Layer 3 of a small transformer language model trained on English Wikipedia (9 layers, counted from 0, width 96).
A neuron's activation on a vector x is quick GELU(weights . x + bias), where the dot is the dot product. Quick GELU of z is z times sigmoid(1.702 z).

Input weights of the MLP neurons that the questions are about. A number n stands for n times 0.0062.
n14 (bias -0.095): 10 -12 -20 28 20 29 -9 32 -6 23 34 9 11 39 -55 -18 -30 -25 -29 49 -28 -17 -35 15 18 -23 -11 24 6 23 27 44 -17 -13 26 13 12 -10 17 20 -30 28 -13 8 2 16 18 1 19 -7 -21 -11 -40 13 -3 -3 -29 58 12 -7 -10 -38 -30 -38 -27 31 7 29 -10 -32 20 -16 1 -9 9 36 53 -43 -35 -1 -29 4 -22 15 5 -9 -5 -10 -8 8 30 36 -17 29 37 -7
n20 (bias -0.136): -9 -8 -16 -2 1 19 15 -32 2 57 16 -17 -20 -19 -10 27 -3 26 -28 9 -8 -39 -1 -1 15 36 30 16 -7 16 51 47 32 1 -13 13 -32 -14 -15 60 18 -6 44 -4 -20 -23 4 -29 -37 15 -25 -22 5 -27 -24 -8 -2 18 20 -35 -10 13 8 -11 6 -14 9 -32 -34 -5 26 -21 3 13 -15 -36 21 -35 -12 16 63 -22 -16 -1 22 -18 -31 -15 36 -24 -18 0 -9 13 33 10
n21 (bias -0.110): -12 -8 -46 1 -13 3 5 3 2 -14 13 13 12 -2 -2 48 8 1 28 -1 2 -37 -6 10 -12 -36 32 16 -49 2 -14 28 15 2 -4 -42 -36 -3 -3 3 -9 -7 12 -60 50 -26 62 -56 -32 32 -5 -6 -44 -20 2 -25 -11 2 5 -27 14 -18 -54 -45 -21 -21 -17 17 -12 17 21 -35 40 -4 33 24 -1 -2 17 1 -4 4 0 13 10 31 3 16 42 12 -5 16 16 12 -31 -21
n50 (bias -0.108): -22 9 14 -7 -13 10 39 1 -27 38 -39 12 4 -6 -5 -13 2 25 7 4 -24 -13 -49 -43 -11 14 -21 18 -20 -2 -14 -7 -21 -17 0 -9 -22 15 63 -8 5 -14 -22 11 -55 -11 -47 -31 5 -2 -4 9 8 25 10 -21 -7 22 39 8 30 -12 -21 -2 -2 -49 -56 13 18 -4 -23 35 53 5 -21 -49 -5 4 -34 14 -10 1 -35 38 -1 47 6 1 20 1 45 33 1 -31 52 -17
n70 (bias -0.116): -8 10 -21 -11 0 11 1 -38 -5 3 -5 -32 -21 -13 -8 -27 -26 -21 0 5 -10 9 -24 -34 13 -17 26 14 0 -28 -13 53 -15 1 11 19 45 16 0 43 25 -10 -2 -27 24 -12 9 37 -25 15 11 4 8 -1 0 -1 -16 -20 20 8 -34 4 29 38 -9 -17 -11 -60 -24 38 1 -32 -3 22 13 -5 5 -30 4 28 42 27 6 94 10 -20 -2 20 -12 -13 -35 -23 11 2 -1 6
n99 (bias -0.083): 3 -4 10 -17 -36 12 -31 -3 -21 6 1 18 -9 -20 -13 20 -33 -4 -4 42 -16 19 51 -3 -18 -31 -7 -10 -19 20 -9 -13 13 -8 10 -30 -30 18 6 -27 44 42 28 23 10 11 8 0 11 -19 33 21 -12 -8 2 15 -32 -21 41 -41 -60 10 -17 -41 -23 12 17 30 -11 15 -3 -6 -1 44 68 29 17 -33 -38 26 5 -34 -31 58 44 -17 6 13 -11 -28 15 -11 -26 29 10 -20
n110 (bias -0.023): -1 -33 -6 -44 -48 32 46 8 -19 -25 8 -24 17 5 14 31 8 3 31 -20 -39 28 1 -24 -31 25 -16 1 -20 23 30 -23 -26 -13 38 -30 -19 -11 20 -36 -3 -80 28 10 8 4 28 -19 16 29 2 -29 3 -23 29 -7 -5 -12 39 -5 -8 -34 -25 14 -13 1 -17 34 -11 -13 -24 8 3 11 2 -15 -15 22 32 20 26 -10 19 3 27 9 -26 48 6 -26 8 34 -3 -10 15 -11
n117 (bias -0.130): 28 8 -28 -25 15 -39 22 -19 -14 20 -10 -16 -3 21 9 35 -13 5 -11 -5 21 -30 -16 2 -49 -10 5 -4 -28 12 33 18 -10 -29 -4 -23 -9 1 34 -6 3 -1 -18 -18 55 -14 23 -82 -8 11 -2 1 -16 0 15 6 5 44 1 1 0 0 -5 -12 9 -22 19 33 -34 5 29 -7 -35 18 -21 6 -13 2 -40 18 20 -3 -9 51 -4 33 10 21 10 -1 26 42 1 8 -21 -1
n127 (bias -0.034): 19 -5 3 -32 -3 -6 40 -9 -45 -41 -19 15 14 31 4 20 -35 -36 -7 -14 -1 9 -8 -7 18 31 0 -1 13 3 17 18 -7 -15 1 5 10 -14 -10 -12 -47 -3 -8 -24 63 40 12 3 -31 5 12 8 -2 -23 -15 19 9 -3 -15 -11 -18 30 -11 17 -18 -10 -19 -7 -16 12 -23 6 -15 13 4 -7 -30 17 -30 35 15 -6 -43 -8 18 -15 25 39 -54 0 20 42 -17 -10 56 10
n138 (bias -0.067): 13 -26 39 -8 -44 -29 -18 -10 5 18 -39 -20 -10 -12 -10 -32 -49 23 2 21 5 19 9 -5 -5 19 44 15 -22 6 21 -40 18 -43 9 6 -1 9 29 -44 -8 52 12 29 -8 19 -11 -88 -18 -10 2 22 10 -32 -9 -16 -11 43 13 -12 18 15 -6 12 -33 -24 29 -24 12 -20 -38 25 -42 3 22 25 -4 -1 31 27 5 6 0 -18 6 -27 10 15 -37 11 19 -17 -11 6 18 0
n141 (bias -0.050): 4 56 -15 1 -27 14 9 13 10 -13 -4 -7 15 12 19 13 31 -7 27 25 -19 46 40 3 42 17 35 -30 -1 -15 -33 33 -8 -8 -5 -20 -13 -23 4 2 -7 15 18 29 13 23 -15 24 -2 -41 -39 16 -13 4 32 10 -2 53 -24 -23 -5 -13 -15 6 -2 -48 11 -29 -2 31 -29 17 -42 22 14 47 5 32 9 9 -1 -3 9 -22 15 -4 -8 -48 -40 10 22 -2 13 19 15 -1
n146 (bias -0.205): -31 0 -35 -11 -39 20 29 24 -34 9 22 -55 46 -4 -7 32 22 13 12 34 -31 10 -35 9 -14 17 -2 -32 -22 45 -47 -6 63 -17 29 -3 6 -15 66 -6 -7 -4 2 -24 3 17 37 0 -34 11 -15 3 22 -10 65 -3 -48 82 56 7 15 -36 -12 -48 -44 -48 -36 24 31 -27 -60 11 -22 -1 -6 1 29 14 -21 28 63 -28 2 11 -22 -29 41 28 3 0 15 24 -55 39 8 -4
n175 (bias -0.114): 13 6 1 -16 25 22 37 -1 -20 -6 -27 -12 -30 24 6 7 -9 -24 11 -1 33 -24 13 20 -23 -52 50 7 -23 9 30 18 11 -42 -1 43 -7 25 5 -13 17 41 3 -10 -27 7 46 -20 -7 -40 -46 -8 -16 -35 -29 3 -4 56 -10 6 -37 5 -11 12 5 2 11 -24 -8 17 -19 20 3 34 17 -32 -6 -25 21 -8 28 -54 -2 56 -25 7 -46 -10 21 -18 23 1 13 20 -24 -7
n238 (bias -0.120): -22 22 40 -33 30 0 -20 22 -23 5 29 -14 -2 21 -20 -14 -57 -13 29 -8 -16 -38 37 -38 -8 -28 23 13 37 27 23 29 40 14 12 24 -28 26 20 18 -33 27 -36 -26 -44 -11 -21 33 -61 4 -26 24 -7 -24 -28 18 23 -10 27 10 -30 -35 -57 4 2 -6 38 -13 -35 -8 -29 27 7 -8 37 -31 -18 -35 4 40 20 6 11 2 22 -17 -34 -40 -7 -21 15 -3 17 18 43 -15
n246 (bias -0.114): -27 -14 -12 -11 -4 2 -13 -11 -12 -6 3 -51 42 46 -7 14 -20 53 41 -27 3 12 -41 -83 18 10 -9 15 14 -7 7 45 1 -32 25 -7 8 30 -3 20 -25 -14 -5 -57 -11 -4 16 3 -13 -12 4 15 12 4 -12 20 -11 16 -5 1 -33 27 23 -2 15 6 -27 -14 -30 17 -8 -24 -46 6 23 4 0 11 6 16 -3 -22 2 -27 -24 -21 -32 -31 4 -2 80 -13 -2 24 20 -25
n257 (bias -0.103): 32 -12 26 -12 -34 15 13 0 27 12 -20 14 -2 4 -1 1 18 14 6 23 5 4 -23 -32 -3 -48 27 -16 -8 20 24 -25 14 8 23 -7 -17 12 32 31 14 -39 34 0 38 54 47 -37 -14 15 -11 31 7 17 -30 -38 26 -12 4 11 -17 -33 -33 -38 -16 -9 -51 22 22 20 -28 -35 12 -19 18 15 -2 20 -29 -11 -2 -6 8 11 2 2 -19 1 38 21 10 15 -8 -18 20 -53
n266 (bias -0.227): -14 -8 27 13 -32 37 71 -10 -57 -21 14 17 10 -1 2 4 -25 18 -28 -30 15 -23 7 -11 -12 -20 14 -4 0 26 -62 -15 -45 0 13 -25 40 -17 -4 34 16 17 49 -9 -46 18 4 17 9 0 -14 9 -11 -25 38 3 -26 8 60 26 0 -30 -64 -15 7 -4 27 3 -40 12 -42 -7 1 -6 -6 12 2 -41 33 16 -1 -19 -21 19 23 -27 -15 -22 35 6 2 4 -3 6 28 -45
n282 (bias -0.167): -10 -11 18 -32 -5 -25 1 -16 11 43 11 -29 19 29 5 12 -29 -15 12 -30 -19 -20 15 -4 -16 -9 9 -2 -22 2 -11 44 -57 21 3 -43 20 1 29 33 -34 -39 32 -28 -35 18 -24 5 -27 9 -70 16 -8 9 -15 -26 -2 -16 27 21 -33 28 -1 42 -28 -1 -8 -27 -15 45 -23 -21 4 33 52 0 3 -6 15 38 -4 50 -1 19 -13 10 -21 -7 -10 -13 62 -16 19 -1 -13 12
n306 (bias -0.145): -7 32 1 10 -8 60 18 -11 -31 18 -6 35 -13 -16 0 28 -22 25 -45 -12 33 -20 8 12 13 -42 27 18 -12 -15 -24 35 -53 4 12 -17 5 2 7 4 -4 -10 41 -19 -12 -3 -14 -23 -25 7 -30 -43 10 0 -21 39 -29 17 5 37 -49 -37 -34 5 -37 -25 -40 39 -30 42 -28 -9 14 27 8 20 27 -7 -35 27 -30 -31 -42 -42 38 31 11 12 14 -6 40 30 -20 -3 54 23
n368 (bias -0.071): 42 -4 -3 -2 8 21 -11 24 -32 -10 -1 -14 7 17 20 15 -7 6 11 15 8 3 47 12 -6 -22 3 22 -24 34 -11 54 -28 24 -3 14 -39 1 10 32 -15 18 46 -64 4 6 -8 3 -4 -2 -53 14 -8 -31 -30 6 -35 11 -1 1 15 -15 -51 -27 -6 11 -11 -13 -5 13 -11 -14 7 33 7 -1 21 21 22 -22 -30 -17 -4 47 -8 -19 -29 -7 3 -51 19 23 -1 26 -42 -20

Each question shows a token from some text and the vector x that enters the MLP there. A number n stands for n times 0.044.

"em": 15 11 -6 -35 -14 -33 38 11 -27 14 -18 -25 23 -38 6 -18 48 21 -12 10 44 23 -11 -12 -23 21 -26 15 -30 -13 10 -29 -5 -20 -11 20 -36 -19 -58 -8 44 -31 16 -1 -10 11 6 -9 10 9 13 8 37 8 -6 21 -4 -36 20 1 16 17 21 8 32 29 9 12 16 -5 8 20 17 8 -70 -20 -14 8 6 -25 -19 8 23 -11 -2 -3 -2 -7 -17 -9 -14 -8 32 5 8 7
Which neuron lights up most? n110

" J": 5 -25 -14 -6 2 -8 -6 -16 -11 18 5 21 3 -10 77 -2 14 -14 16 -30 -28 19 43 29 -20 2 -7 -10 0 -4 -16 9 16 7 -4 -6 -5 -1 -12 -13 -6 -35 29 21 7 -37 35 1 -9 5 11 -26 12 -1 13 2 1 6 -22 -18 -5 22 16 4 -22 17 -4 6 5 -10 28 -8 4 -2 7 -17 -16 6 4 -47 0 14 9 -9 22 19 -28 -22 12 -2 -15 0 4 -8 5 -13
The most active neuron and its activation: n110, at about 1.9

"es": -1 27 26 -23 -28 -17 -1 5 0 -18 -12 -44 30 -24 -4 14 29 -19 28 -23 23 17 17 1 25 22 -6 15 32 -1 -22 -10 -32 20 -36 28 -2 -11 -49 5 11 -9 -19 -25 -18 -13 -23 7 24 2 19 7 -22 30 14 -10 -22 -8 7 15 -23 45 36 38 2 6 4 -28 -5 32 17 -17 15 9 9 17 -10 -15 -28 -12 -31 -13 -3 -16 0 -10 0 10 -15 19 17 -13 12 -26 -12 56
The most active neuron and its activation: n282, at about 1.7

"d": -3 6 25 -2 6 -42 53 14 -13 -11 -11 1 20 11 30 5 -23 0 -5 -9 2 -2 4 -18 8 11 4 7 13 -2 23 12 26 27 -13 -9 38 10 -21 5 26 -19 -40 6 4 -10 -16 -33 5 -9 -7 0 -2 25 -36 23 12 2 -5 16 -5 -27 43 18 16 16 -38 -17 16 30 25 -21 4 -9 -29 -16 -37 -4 18 -20 -35 11 29 -23 -7 -10 -38 -9 9 11 9 -11 -5 -40 -31 30
Which neuron lights up most? n246

"er": 9 -1 10 5 -4 -34 12 39 18 -16 -43 4 -10 -14 0 -21 30 -17 -18 11 15 22 -3 5 -27 -35 -14 -6 -7 -24 19 -10 32 -26 -46 39 -17 17 10 -39 13 2 -40 13 -6 2 27 4 18 17 5 1 19 5 -3 8 23 -5 12 -20 28 18 28 -5 51 27 24 -17 16 7 -12 37 20 17 -35 -13 12 1 -2 -14 -24 12 19 -4 -16 -16 -28 -17 -34 18 -8 -10 1 -12 3 -6
The most active neuron and its activation: n175, at about 1.3

"ia": -20 38 4 -30 -15 2 -17 -7 8 2 23 -17 17 7 17 -54 28 -3 -34 9 -16 6 9 4 -9 0 -13 9 34 -9 41 13 40 14 -68 24 8 -10 -31 -11 31 -9 -31 9 4 12 21 0 2 -8 27 15 23 11 -14 15 -7 -4 -18 -1 -25 17 -5 -9 6 24 26 -14 -6 -3 49 17 37 -26 -56 2 2 16 -6 -5 12 -7 17 -18 9 4 -36 11 0 -8 -43 -7 -11 -29 -4 2
The most active neuron and its activation: n20, at about 1.1

",": 25 -9 -23 -21 -4 5 -5 12 18 -3 15 14 6 -10 6 -31 0 -20 -15 -36 -10 9 -2 15 -19 30 -9 -17 -11 5 6 16 27 38 -39 -4 16 13 -28 -14 21 25 -24 14 32 14 11 -2 18 8 -4 21 -16 13 12 27 -36 -18 -11 -39 -22 16 9 -14 6 12 -6 -8 4 -23 54 -37 34 16 -26 2 -8 -17 -25 -55 15 8 -2 0 11 7 -22 -26 10 18 30 7 15 -15 9 11
Which neuron lights up most? n14

"ated": 16 1 0 -5 10 -26 32 3 -38 4 -15 -14 -16 1 -23 -38 23 -21 -7 18 -2 7 -1 -5 11 3 7 1 16 13 27 -29 53 38 -43 -6 20 29 -45 -4 -4 3 -28 -2 -11 -44 21 9 16 -21 2 18 -11 31 -38 8 14 -16 -39 9 36 -8 -5 1 38 26 -8 -11 -19 20 18 11 18 -9 15 -5 2 -30 30 -37 -20 -16 19 15 8 -44 -9 -2 -3 3 3 19 -11 2 33 15
Which neuron lights up most? n238

"ar": 37 -18 18 -22 -26 10 -13 -6 -12 -36 -21 0 -24 1 10 -30 -2 -28 -29 29 5 4 18 33 -8 6 23 -5 -8 -29 -18 -10 -49 8 -25 -18 -8 -24 -26 7 -11 7 13 18 -22 -10 27 3 25 -22 -2 -10 19 -30 -3 23 -1 3 4 13 13 21 15 16 8 39 -15 11 26 19 -23 10 33 -32 25 17 32 14 0 -19 -45 35 18 -13 0 -34 2 44 -30 11 -35 13 16 11 -26 16
The two highest activations, in order: n368, n138

" |": 19 0 -5 3 3 -19 12 12 22 4 -4 15 -22 11 24 -6 14 -12 -14 3 -3 -10 16 22 3 12 -4 -25 -3 17 54 9 18 8 -47 20 11 12 -11 -11 31 -24 -12 9 1 -11 -1 0 26 -25 5 25 1 61 8 6 -19 14 -1 -31 -13 11 5 -22 7 22 -9 -10 7 -15 17 -3 -17 -30 -34 -5 -24 -18 -63 -23 4 7 47 -23 7 -10 7 -19 14 4 -8 7 -1 -15 -12 12
Which neuron lights up most? n117

"ass": -21 15 59 -16 38 -13 2 -8 -16 9 5 -2 14 -6 11 -60 26 -11 -13 30 -9 13 -19 -25 -5 26 -5 27 0 2 -39 -6 28 -10 -17 -10 6 11 -20 -26 -3 -16 -23 23 -25 -32 -8 8 -17 19 6 -16 6 5 10 -31 -10 -1 16 16 51 40 30 13 -9 26 9 -6 -5 -13 50 -10 23 -8 22 30 18 -10 9 -55 -34 6 5 -12 -10 -16 3 -9 -23 1 9 -37 10 -8 -16 10
The most active neuron and its activation: n138, at about 0.29

"ac": -22 20 -21 -4 1 0 -25 17 -4 -25 -5 23 13 -5 19 -10 41 -19 22 -6 30 3 1 17 -6 -3 -10 21 52 -16 26 16 -4 28 -2 31 19 -30 -27 -27 20 -19 -27 -5 -8 -12 30 2 -2 -8 -26 11 20 -13 2 15 -41 -6 -18 22 22 -13 7 -8 3 24 -10 -10 10 -13 -3 -6 20 -59 -29 25 22 72 2 9 -6 -37 -19 -63 -16 16 -21 12 -4 12 3 4 9 7 -29 -9
Which neuron lights up most? n141

" to": 7 13 22 6 2 -19 0 7 -6 2 -7 -5 -6 -16 21 49 16 21 -31 -36 -12 5 -10 -12 -35 8 7 -13 8 5 -15 -1 1 10 -9 -23 3 14 -38 -25 19 -3 -12 9 36 -19 35 16 8 -9 -30 -6 -19 30 2 35 10 -1 -16 -5 0 24 -29 -21 -7 35 -3 -5 19 2 70 -23 22 9 18 -12 23 -17 13 -27 9 -9 5 -32 1 -47 -20 7 -7 -8 38 -2 -25 1 -22 47
Which neuron lights up most? n21

" g": 3 -1 -5 -9 -10 0 -7 18 4 -16 -16 10 -23 -6 75 -19 13 -10 -8 -15 -24 21 25 32 19 -27 18 -1 6 -39 4 -18 8 -6 -18 -26 19 10 -11 -39 -6 -20 -18 9 19 -20 5 10 5 -3 -1 -8 2 27 2 8 17 36 -8 -10 22 -16 -15 6 -19 0 -8 20 16 -9 16 3 -12 24 29 -10 -9 -13 11 -45 -13 7 29 -12 14 0 4 7 0 -1 -12 -12 -11 12 0 2
The most active neuron and its activation: n141, at about 1.6

"end": 21 34 25 29 36 -34 24 -10 10 3 -11 -1 14 -13 21 -18 46 6 4 -10 2 -16 -22 16 -15 23 -6 28 10 -10 16 15 -22 -7 -34 -17 19 -9 -21 -11 4 -34 -12 16 16 -7 -23 -15 -47 19 2 -34 31 15 -31 26 6 -14 -2 28 5 30 27 28 -11 11 -38 -7 6 -3 26 3 -3 8 5 -18 -7 -14 6 -23 10 25 10 -18 -27 54 -32 15 -11 -37 7 -16 1 -39 -8 -6
The most active neuron and its activation: n282, at about 1.5

" con": -7 -13 -17 16 14 -12 11 2 -7 -13 -4 25 -1 5 51 5 5 3 35 1 -3 7 27 -10 -10 15 -26 -11 19 -50 -4 -29 -17 10 13 9 29 37 -27 -9 -36 7 -25 -1 -3 -42 18 -23 17 15 -11 5 -13 24 -7 7 26 -1 -34 -11 -2 -9 -14 -15 9 30 -4 28 8 -32 20 -38 31 -9 4 17 -13 -14 -5 13 1 -15 -17 -37 -41 -7 -12 0 21 5 35 -3 4 15 16 3
Which neuron lights up most? n246

" he": 2 6 20 16 1 -20 17 7 -12 10 -12 29 -26 -18 21 8 0 14 -19 -30 -32 12 -1 2 -16 -17 -1 -35 19 1 -49 -30 -13 25 -33 -10 25 18 -47 -25 15 -2 -24 -8 15 -33 -3 -11 6 12 -16 0 -1 29 44 10 4 37 -11 -7 13 -6 -3 -26 -8 22 31 -5 16 -1 45 -5 7 -16 32 13 -8 -34 6 -27 10 22 7 -16 19 -11 -3 5 -9 31 9 18 -22 9 28 17
The most active neuron and its activation: n266, at about 1.1

"A": 5 30 9 20 -15 -4 -4 -7 22 1 -5 -22 6 38 22 14 -29 -16 -40 -19 -7 4 17 -15 10 8 -13 -13 37 -16 42 27 14 31 -16 -9 22 14 -40 2 -30 4 -5 64 9 -4 -34 7 -27 10 27 -19 22 20 -21 10 -9 -24 13 14 3 34 16 -15 0 -6 0 -7 -6 10 29 -21 10 -43 -3 -2 -45 -2 -20 10 -17 14 -6 -8 7 -42 -3 4 0 23 -28 -32 15 -25 -21 1
The three highest activations, in order: n70, n127, n20